Layer 2 of a small transformer language model trained on English Wikipedia (17 layers, counted from 0, width 128).
Take only the direct path to the model's output, skipping the later layers: a vector added to the residual stream pushes a token's score in proportion to its dot product with that token's output vector.

Output vectors of the tokens that the questions are about. A number n stands for n times 0.035.
" power": -11 2 13 18 19 10 0 10 -7 5 -6 5 12 -9 -5 11 7 6 0 5 8 4 12 -10 11 -4 -3 12 -2 -3 -4 16 4 2 1 2 -4 -5 -8 8 5 -2 1 -15 2 13 5 -14 -13 -14 -11 0 -3 21 -1 9 -8 25 -3 -2 0 1 1 0 1 -8 -2 5 -7 -7 -2 -10 4 -6 9 -11 -2 21 1 -1 -6 7 5 12 -2 -1 0 -16 7 -9 -3 -3 -12 5 -4 2 -4 -14 -7 -9 -19 -4 7 1 -3 4 -17 2 15 2 -3 -9 1 2 1 -4 2 -20 7 -9 -10 -20 0 11 10 -9 0 12
"===": 10 -19 -4 5 -8 -1 8 -11 30 9 8 -11 12 0 10 -3 -7 -1 -1 -2 -1 -7 6 3 -10 -4 -13 15 -8 5 5 -11 15 7 -16 -13 10 -1 -1 21 20 -6 9 6 4 -7 -1 -5 14 -16 -5 1 3 -3 -1 7 -10 -6 -7 6 -8 4 10 -1 0 0 -4 -9 -1 6 -5 -25 -9 21 -9 -2 -2 -5 2 17 -9 6 -9 17 -5 -10 -5 -7 13 3 17 22 -18 -18 13 -4 14 -9 16 -15 -11 -6 15 -6 2 5 -15 1 9 -18 -9 -3 -2 0 -6 2 13 -16 10 -7 1 0 12 3 -6 1 -5 13
"k": -27 -95 3 89 39 27 -17 -17 19 22 -32 -38 50 0 -36 9 1 23 -60 41 44 28 12 -61 18 12 -15 20 25 -20 -51 -17 -15 -10 -28 36 -5 -20 28 10 22 -11 -10 -13 28 26 40 -24 -23 -8 24 -18 -6 27 5 33 20 14 -55 -23 29 -14 27 45 6 -35 12 7 -18 -22 -50 -35 0 25 14 -15 -26 44 18 -12 -23 -55 -11 9 -19 36 -10 -30 -12 -16 22 -2 -6 33 24 25 41 -19 -23 -13 -32 -32 23 -33 -24 4 -18 13 44 -12 19 -27 5 -10 0 27 18 19 33 -39 6 -6 31 -19 -2 32 6 -16
" Best": -4 -8 -11 28 -12 15 -13 -16 30 21 -5 -5 7 23 -25 -3 3 21 -11 14 8 0 5 -7 1 7 4 -4 5 -1 -12 1 -2 3 -5 2 4 -1 19 -10 6 13 0 1 -11 -1 11 16 -14 -12 7 0 14 -8 -15 5 2 -11 -9 0 2 -2 12 4 0 -4 14 -10 -2 -10 -8 -5 -20 -16 1 5 -8 -4 0 -9 -5 -9 -2 -3 3 17 -16 0 -3 -3 15 -3 9 7 13 6 -5 -4 -15 -1 11 -4 9 10 -12 20 -2 0 -8 -10 -7 -13 -18 10 -2 1 -6 15 14 -18 7 -3 3 -3 13 4 3 -10
"ŏ": -12 -24 -3 15 31 1 12 -15 9 11 -6 -15 16 11 -25 0 -10 -4 -17 24 25 -9 13 -27 16 -3 13 -9 3 -14 -21 -5 -11 -2 -27 28 3 2 7 15 11 6 -9 -3 24 18 20 8 -11 -27 7 0 6 21 3 -5 3 24 12 -10 1 -5 -6 7 14 -9 1 -14 6 -19 -9 12 -13 13 13 -17 -8 21 4 6 3 4 -29 1 -6 11 -15 -20 3 6 5 7 0 13 4 3 16 -11 -26 -6 -24 -31 11 -7 -26 -13 3 -3 2 -12 24 -6 15 -2 -9 -9 0 27 18 1 -8 -24 9 -12 -3 15 10 1
" 3": 4 8 -12 11 11 -3 -10 -4 1 7 -10 10 -3 8 5 -7 0 -3 -12 8 8 1 -5 6 1 10 -8 8 4 11 -8 -3 -2 6 -5 8 -5 -5 -14 -8 -5 3 -2 0 9 -4 -1 -9 -4 -7 -6 0 0 4 -8 -5 1 -1 0 8 -1 12 -1 6 2 -7 14 -6 1 4 5 -1 -3 -7 0 1 11 -7 0 0 10 3 0 8 -12 -1 8 -3 -2 -1 1 6 2 -2 -3 -1 -8 -5 -16 0 -7 9 11 14 -4 -3 7 -4 -7 3 10 3 1 1 -9 10 -16 -5 8 -9 -3 3 0 9 1 -7 -4 -4
"cy": 4 -30 4 4 36 2 11 -3 -9 -9 -13 -2 -10 7 -8 -1 0 15 3 14 2 11 23 -20 6 -3 2 -7 -4 -4 0 -4 9 8 -1 0 -11 7 -6 -1 -6 -26 0 -10 -10 0 18 1 2 8 -5 2 -14 -7 1 12 18 11 8 -22 7 5 5 57 10 -6 -11 14 2 -2 -16 -17 -2 6 18 16 -2 14 0 -7 -1 -3 3 -13 11 27 5 -6 1 -1 -10 -6 -9 16 -2 19 -20 -1 10 -27 -5 -27 -3 -19 -1 13 11 -18 -17 -18 -3 -8 0 -18 5 7 8 -21 -18 -4 24 -3 6 -5 -9 13 21 4
"a": -12 -13 -16 2 4 6 0 3 7 -25 3 -25 -12 -11 7 -4 -2 17 13 2 8 4 4 -5 4 10 -8 3 -7 -4 10 25 2 -8 12 13 -1 6 18 -6 -1 10 -8 -17 -6 20 4 5 -21 21 0 -4 -12 -2 10 -3 -10 -11 11 1 -5 9 7 -9 -1 15 -4 -1 16 6 5 4 -3 -14 5 -26 -5 -4 -2 -9 14 10 -2 12 10 -14 -2 13 -1 13 -1 -4 -7 6 -26 -4 -12 -10 -5 12 1 -7 -16 9 17 -14 0 4 4 7 3 -1 8 -2 -18 -15 20 -4 17 14 -8 15 18 -29 0 -14 3 -8
"ual": 0 -37 -14 13 -15 -21 -2 21 13 -1 -3 6 26 -6 -23 22 -8 16 -2 5 14 7 12 -20 -15 23 -6 26 -32 -2 5 -23 -1 0 -16 -3 -14 -7 17 0 8 9 -14 -2 -1 -8 8 -4 -6 3 -3 -17 21 12 -11 0 -14 2 -35 -12 13 -24 -2 5 11 7 -3 -10 -14 5 -20 -18 16 2 -15 -12 -8 12 0 11 11 -12 1 1 24 26 -6 5 -20 6 11 13 -2 20 12 16 -12 -15 16 5 9 0 -1 -11 7 9 -13 -7 -2 -14 23 6 -12 10 10 19 14 7 1 15 4 -6 -2 -2 -7 0 -21 9
"shire": -13 -14 10 14 7 1 -14 -13 5 8 -4 -14 6 -11 -15 3 8 30 -14 17 26 -6 -4 -6 -6 -8 -4 -9 15 -11 -13 -33 -6 5 3 16 4 -1 24 28 34 2 -3 11 3 -12 -3 -6 -29 -17 0 -4 11 -8 -2 5 10 -9 -10 -24 -10 -21 -9 25 32 -14 -5 6 -3 8 10 -43 -13 9 -7 2 10 40 0 -7 -7 8 -7 1 -21 1 13 -24 20 11 -15 12 -22 -2 -11 15 23 1 5 12 2 -11 -2 -9 12 -11 -7 1 -7 -11 15 4 -3 -16 -25 36 7 5 -5 -11 17 -13 -3 -6 -31 44 39 7
"ꦂ": -22 -84 3 71 35 29 -18 -16 19 16 -28 -29 47 -2 -33 5 5 20 -54 33 33 26 13 -52 14 8 -10 19 23 -15 -50 -11 -12 -13 -24 32 -2 -15 22 4 19 -10 -6 -10 22 24 35 -20 -22 -5 21 -11 -4 23 3 25 12 16 -47 -18 24 -10 21 33 8 -29 7 1 -14 -13 -40 -36 -3 21 14 -10 -19 34 17 -13 -19 -52 -7 9 -15 34 -12 -26 -5 -12 16 -3 -6 24 20 21 37 -19 -16 -11 -23 -22 20 -32 -20 2 -9 12 39 -9 18 -22 1 -6 0 20 14 15 26 -32 6 -9 28 -18 -2 28 8 -15
"1": -9 -11 -4 -6 5 21 -5 -1 -4 3 -22 4 3 13 -11 -1 -22 3 -15 15 12 9 15 0 -14 -2 12 4 8 2 -11 5 11 10 3 -2 0 4 6 -8 3 1 1 -8 3 7 2 -12 -7 -11 -4 5 -5 -5 -8 2 -3 -2 -20 13 16 5 7 -4 4 3 -3 -3 5 0 4 -13 13 1 4 0 4 1 4 2 18 8 11 6 6 2 -12 3 -3 -10 -13 3 -10 15 7 -12 4 -12 3 -16 -9 0 16 3 -2 -13 4 5 -15 -2 -15 -4 -4 3 7 6 0 -20 5 4 -10 5 8 4 -5 3 3 4
" history": -25 -4 8 36 -2 -6 5 -6 6 5 -16 -2 -5 -12 -12 -1 -6 15 5 -5 2 4 6 -3 -8 1 3 2 -6 -1 0 -22 20 -6 -15 -5 -23 -5 5 15 -6 -3 -6 0 16 5 6 10 -10 -10 -15 -15 4 19 -8 2 -7 -3 -2 1 -8 -15 3 -7 -1 -3 28 2 19 3 2 -4 14 12 7 1 -19 23 1 -2 1 3 -19 17 -30 13 19 8 0 8 0 -6 -3 4 17 -9 -2 4 -9 -20 -28 -9 29 -5 4 -18 3 -12 13 -7 10 -6 -1 -7 12 6 -1 2 -1 2 13 -10 3 1 17 -3 6 9

Each question shows what one neuron of this layer's MLP adds at an activation of 1. A number n stands for n times 0.0027.

n71: -13 -15 -12 13 -7 13 -3 -5 12 -39 32 6 12 -3 5 -34 7 -18 -5 18 24 10 8 -9 11 17 21 17 18 -13 -22 9 -13 -6 -9 7 -17 -31 -13 -8 1 -9 5 -10 6 3 9 -21 23 -4 -18 13 -29 -12 -27 -36 26 -8 24 5 11 6 -18 -20 34 1 -25 5 -12 20 -13 9 -3 0 -17 -27 5 -6 29 4 17 3 27 1 -10 -26 -15 -12 24 -40 -9 -1 6 -5 -21 14 16 -2 -9 8 13 -3 25 -14 -15 -4 -15 8 3 -5 -21 20 -22 44 27 9 21 -19 2 1 18 9 21 8 10 -4 -14 32
Which of these tokens does it push down most? " history"

n227: -6 -30 -20 17 17 21 34 16 -10 -30 -7 -25 -35 11 0 -5 1 43 -12 22 29 10 10 -14 -28 -26 25 7 -21 17 -25 10 7 -22 -15 -8 26 18 1 8 -15 48 -3 -8 -11 -16 -4 -10 -24 -1 -6 -51 -16 -1 1 12 23 -15 -20 14 26 -7 -22 17 21 -56 7 0 -9 -17 3 43 21 30 -27 16 0 -17 19 4 10 7 17 9 -23 18 -13 22 14 -3 23 7 -18 -17 -33 0 26 21 -5 28 2 -16 10 -37 20 38 11 -2 -18 6 -44 21 -50 10 -4 2 28 39 -3 23 -33 -38 -1 -10 -7 -4 9 19
Pushed up most: "k"

n95: 17 -8 -32 20 10 4 -15 10 6 19 11 21 4 -25 0 -13 14 3 -6 -3 1 -4 -1 46 16 26 -10 6 -18 -4 -40 12 -24 -5 -20 10 4 8 -3 -6 14 19 -10 10 51 15 2 14 -9 -17 -6 34 4 7 -24 21 -7 -1 -3 8 -43 -25 4 0 -19 22 33 12 -16 14 13 12 -16 -17 18 -27 30 5 -4 -18 7 2 18 17 25 -3 20 -1 10 19 -38 -15 -4 13 -14 -16 9 -16 16 -8 16 -5 -6 -26 -13 10 -10 21 -15 -7 -9 -5 4 -24 12 -20 11 -11 -45 -24 -1 12 -20 15 3 22 -7 -50
Pushed up most: " 3"

n57: 30 11 -21 17 40 11 -2 -23 -7 1 35 15 15 -1 -5 16 17 -1 -1 -19 -34 -19 13 4 -8 -21 5 4 4 -18 10 -5 11 -10 -22 -28 -2 -6 23 13 -21 -23 -28 -5 -11 21 6 2 -22 17 21 -7 11 7 20 -18 21 1 -34 15 -19 -12 -17 5 -21 -13 15 -9 -15 -16 -15 -9 -6 -15 6 -16 -17 -17 4 -9 16 11 11 -19 -13 27 3 -1 18 -19 -21 -15 -15 -20 -9 2 36 9 10 -5 0 20 -10 29 35 17 -4 4 21 -13 -7 28 19 -8 16 -35 5 5 -9 -23 5 29 -6 -23 20 3 12 20
Pushed up most: "ꦂ"

n183: 42 31 -43 13 34 9 -22 -5 -14 5 14 24 12 9 26 -25 -15 -34 -34 -14 14 -14 6 8 18 36 -10 5 -11 14 15 8 20 19 -2 -12 -62 29 -9 -36 -13 10 8 -5 27 -24 37 13 -24 -10 -22 -10 -4 -13 -18 4 25 -32 -9 -9 -41 -10 -21 -12 6 -32 19 -19 -29 -14 13 9 9 6 -10 -12 13 5 14 -5 14 -28 15 59 -42 38 6 -2 0 15 -20 40 2 -12 -28 2 16 5 2 2 -13 -9 9 7 8 1 -8 6 -5 -10 19 13 -5 -6 -6 -9 12 2 24 -10 -10 -4 8 -9 1 -3 -12 2
Which two tokens does it push up most, strongest first? " 3", " history"

n146: -9 7 -4 -28 10 -6 15 -1 -5 -28 2 -23 9 4 2 -19 -22 22 20 -30 7 -22 24 -29 6 -2 25 19 10 -19 -3 8 -11 30 -23 -4 39 -19 29 7 5 -3 31 11 4 6 -34 -10 -19 -5 4 -19 -17 -24 -1 -30 33 0 16 22 25 18 -2 -34 6 12 -17 -6 12 8 3 -3 34 -16 -11 -11 22 14 18 -19 1 -15 -4 -1 34 32 -14 31 3 2 6 -6 4 -11 13 24 -12 -14 11 -17 -4 7 28 -9 9 1 32 -10 -22 34 -27 -47 -16 6 -8 0 -27 -12 -47 16 27 9 17 11 10 -22 1 -28
Pushed up most: "1"

n38: -14 24 3 0 14 5 8 -24 -35 -50 2 20 13 12 -3 -3 -1 0 -1 15 28 56 23 -18 21 20 2 9 33 -3 35 -16 -24 1 -4 10 -30 12 -9 19 -10 -13 14 -10 27 -27 -4 14 16 -6 21 -24 1 -26 -11 -8 -2 -1 -9 27 -10 -10 -22 -4 -4 -22 12 -1 -32 24 -11 11 7 5 8 -25 -7 -3 30 -26 18 5 18 -21 -32 -27 -10 -15 2 -27 -5 25 8 -9 -15 -4 -15 32 -4 37 25 17 1 15 -1 5 -4 -9 20 8 1 21 1 -16 11 -33 2 -3 -13 -9 -27 -12 2 21 16 -4 0 -24
Which two tokens does it push up most, strongest first? " 3", " power"

n164: 8 3 -11 -4 38 -4 17 -29 17 -5 -8 -4 -4 26 -12 19 -47 7 -22 -37 -15 -9 -6 -10 12 62 -19 29 4 36 -7 5 -5 -7 -13 5 9 -24 14 17 -15 -2 -18 16 -26 0 -13 5 -9 2 39 9 -3 -7 16 -11 6 -2 -9 23 -13 22 2 7 -2 29 -33 -7 -21 -11 4 -20 15 9 14 4 -13 5 4 -17 -11 -15 29 11 1 -4 8 -5 -5 25 1 -12 2 -25 -10 24 -3 6 14 7 -8 5 6 9 -3 -17 45 -14 21 -2 7 8 -15 4 -43 -14 -12 -33 3 3 -3 28 -28 2 -8 -26 43 15
Which two tokens does it push up most, strongest first? "a", " 3"

n351: -28 -1 -11 5 4 30 -38 4 -34 -9 18 12 2 -2 7 -4 22 16 1 1 -7 1 46 24 18 -9 -1 -27 15 -41 38 23 -14 14 -31 4 -11 -15 -22 7 -4 21 -17 -28 -12 7 -5 -27 -7 -42 16 6 21 39 1 7 -20 -9 7 -2 1 -13 15 1 -33 -6 -1 14 28 -7 14 -22 15 15 18 -16 2 35 -16 -20 -23 -16 10 17 0 -19 -16 2 33 0 28 -24 -4 16 -7 41 -7 -14 -1 5 16 12 5 -23 12 -17 -37 -16 -20 -13 14 -23 -16 20 18 11 -19 18 12 -26 9 7 14 16 -14 4 25 -4
Which three tokens does it push up most, strongest first? "k", "ꦂ", " power"

n48: 3 24 -5 -40 1 -36 -4 -11 -16 25 -16 -19 0 -3 -10 -10 -8 -28 -16 -6 -24 -5 -19 -8 -3 27 5 15 -10 0 27 12 -2 -1 2 3 19 12 33 24 8 29 10 13 -22 35 -9 34 13 13 -24 -28 15 12 -13 -25 31 41 -15 -29 30 26 13 -9 10 18 6 22 -7 -38 25 9 14 -35 -7 -20 10 -11 30 -10 -46 2 -31 -10 -16 0 3 -3 -20 -29 5 23 25 13 -21 5 6 26 21 9 0 3 -7 13 -45 36 -2 9 -16 5 -4 -40 -14 8 5 33 8 -5 -5 1 7 -9 -7 30 -23 12 -20 -16
Which of these tokens does it push down most? "ꦂ"

n156: -20 -17 8 14 -9 -3 18 18 1 12 -3 -24 15 8 24 0 12 4 1 -12 -23 -9 -15 10 29 -3 -14 1 8 8 21 -2 7 37 -1 4 -7 9 7 22 15 12 30 18 -11 -16 -18 3 0 5 11 -24 13 10 -5 26 -13 -11 9 -7 -3 11 8 2 0 8 -13 10 7 13 -15 3 0 -41 -27 1 15 0 3 13 -20 34 14 -10 -18 23 -7 -3 -31 -13 -1 -18 -3 -7 0 0 -14 -23 -5 14 -21 -16 -16 13 3 16 2 -21 -12 -11 28 -28 -2 9 19 -17 0 -9 15 -5 13 -20 -14 7 0 9 3 -18
Which of these tokens does it push down most? "1"

n345: 14 16 -20 -7 -20 -29 -26 6 -3 2 4 12 11 -21 7 15 -5 -4 -2 9 5 -3 9 7 18 9 23 0 6 4 8 -25 0 -11 1 8 -37 27 1 -2 0 12 20 19 3 -4 -4 4 -5 12 6 12 -26 -3 -23 -3 13 -14 -11 -23 5 -27 -1 -5 1 23 0 0 -25 -12 19 4 2 17 0 -1 8 -11 -10 -35 13 -8 13 15 24 36 9 11 -10 7 9 -2 -10 -3 -9 -19 -17 -18 11 5 0 -12 11 -21 -14 -3 8 -2 12 6 -1 -32 -7 -3 -6 -4 10 13 5 -25 13 -22 3 4 8 16 5 18
Pushed up most: "ual"

n83: -24 30 -5 21 -11 -15 -7 5 11 7 3 27 8 -28 -9 19 4 -13 -27 -21 -8 -13 -10 30 13 -10 -18 5 6 20 22 -34 -8 11 -23 -2 -3 17 -28 -15 -1 -9 40 7 -16 -1 18 -26 10 27 -16 0 13 7 11 -47 4 14 -16 28 -9 -19 -2 -18 -13 -14 4 -3 18 -8 6 15 7 -32 -25 -25 15 2 14 -25 8 20 14 25 10 -29 0 -13 -3 9 15 -20 -7 41 3 -3 6 18 -25 -1 -41 11 -9 2 21 13 26 16 -9 -5 21 -19 21 38 -3 -30 14 13 -32 -29 -23 25 -10 6 -9 19 26 5
Which of these tokens does it push down most? "k"

n302: -7 1 31 -13 28 37 58 13 17 -10 30 20 20 -9 6 -6 9 7 22 -1 -7 -7 18 14 8 4 8 -11 22 5 -22 5 22 18 -16 18 -7 -2 -20 -12 2 -7 -10 -11 -23 17 45 -5 3 -15 -15 -7 -24 12 8 6 -8 15 -2 9 -10 29 1 -11 8 20 -15 6 -32 16 -36 24 21 -5 -14 23 -9 19 10 -1 -32 -2 -50 45 -24 -7 18 -1 23 -23 5 -13 -23 -39 -11 -1 6 -17 -1 5 -13 -14 19 10 19 -11 -31 14 -4 7 18 -10 -22 -8 13 -27 1 -9 -23 -6 9 1 32 -6 22 -44 -46 -40
Pushed up most: " power"

n171: -19 -33 1 -10 -16 13 4 7 -18 -4 -23 -19 23 -5 -20 7 -29 2 -30 15 35 8 -3 -32 7 55 -11 14 -36 16 11 2 -4 3 17 11 7 31 -26 22 -18 -7 -8 19 24 24 -3 6 48 -7 -4 -8 45 -46 18 -17 10 -14 2 -20 -1 19 61 1 -10 -7 -4 0 24 -5 15 -6 1 -4 18 16 -9 -22 19 -34 24 -14 -4 10 -24 -13 30 2 -13 13 -37 16 -7 -9 21 -14 11 21 -29 -26 -11 24 -7 16 0 -22 1 9 14 2 -21 -3 15 -4 -25 -41 -19 -37 -15 -13 -4 50 25 21 8 32 -41 -30
Pushed up most: "k"

n340: 25 9 -8 -12 -3 13 26 15 35 -10 -1 18 -13 0 2 20 -5 -8 -22 33 0 -20 -6 -7 30 -11 7 -11 -39 -1 19 21 1 15 -2 -14 -8 26 12 15 -9 -3 5 -2 -6 -5 15 3 -4 -10 -15 13 -25 9 -22 11 12 15 9 19 27 24 -6 -17 8 -49 5 -17 1 -37 -33 -7 -21 6 24 14 4 3 30 11 -17 -32 14 -21 -22 -1 5 17 -15 -11 -35 22 -46 0 11 9 -3 -16 -16 -12 5 20 4 -31 12 -15 -23 5 -32 15 33 32 -1 -2 0 -14 -33 -5 10 24 28 -18 -5 34 -17 -25 26 -4
Which two tokens does it push up most, strongest first? "cy", "ŏ"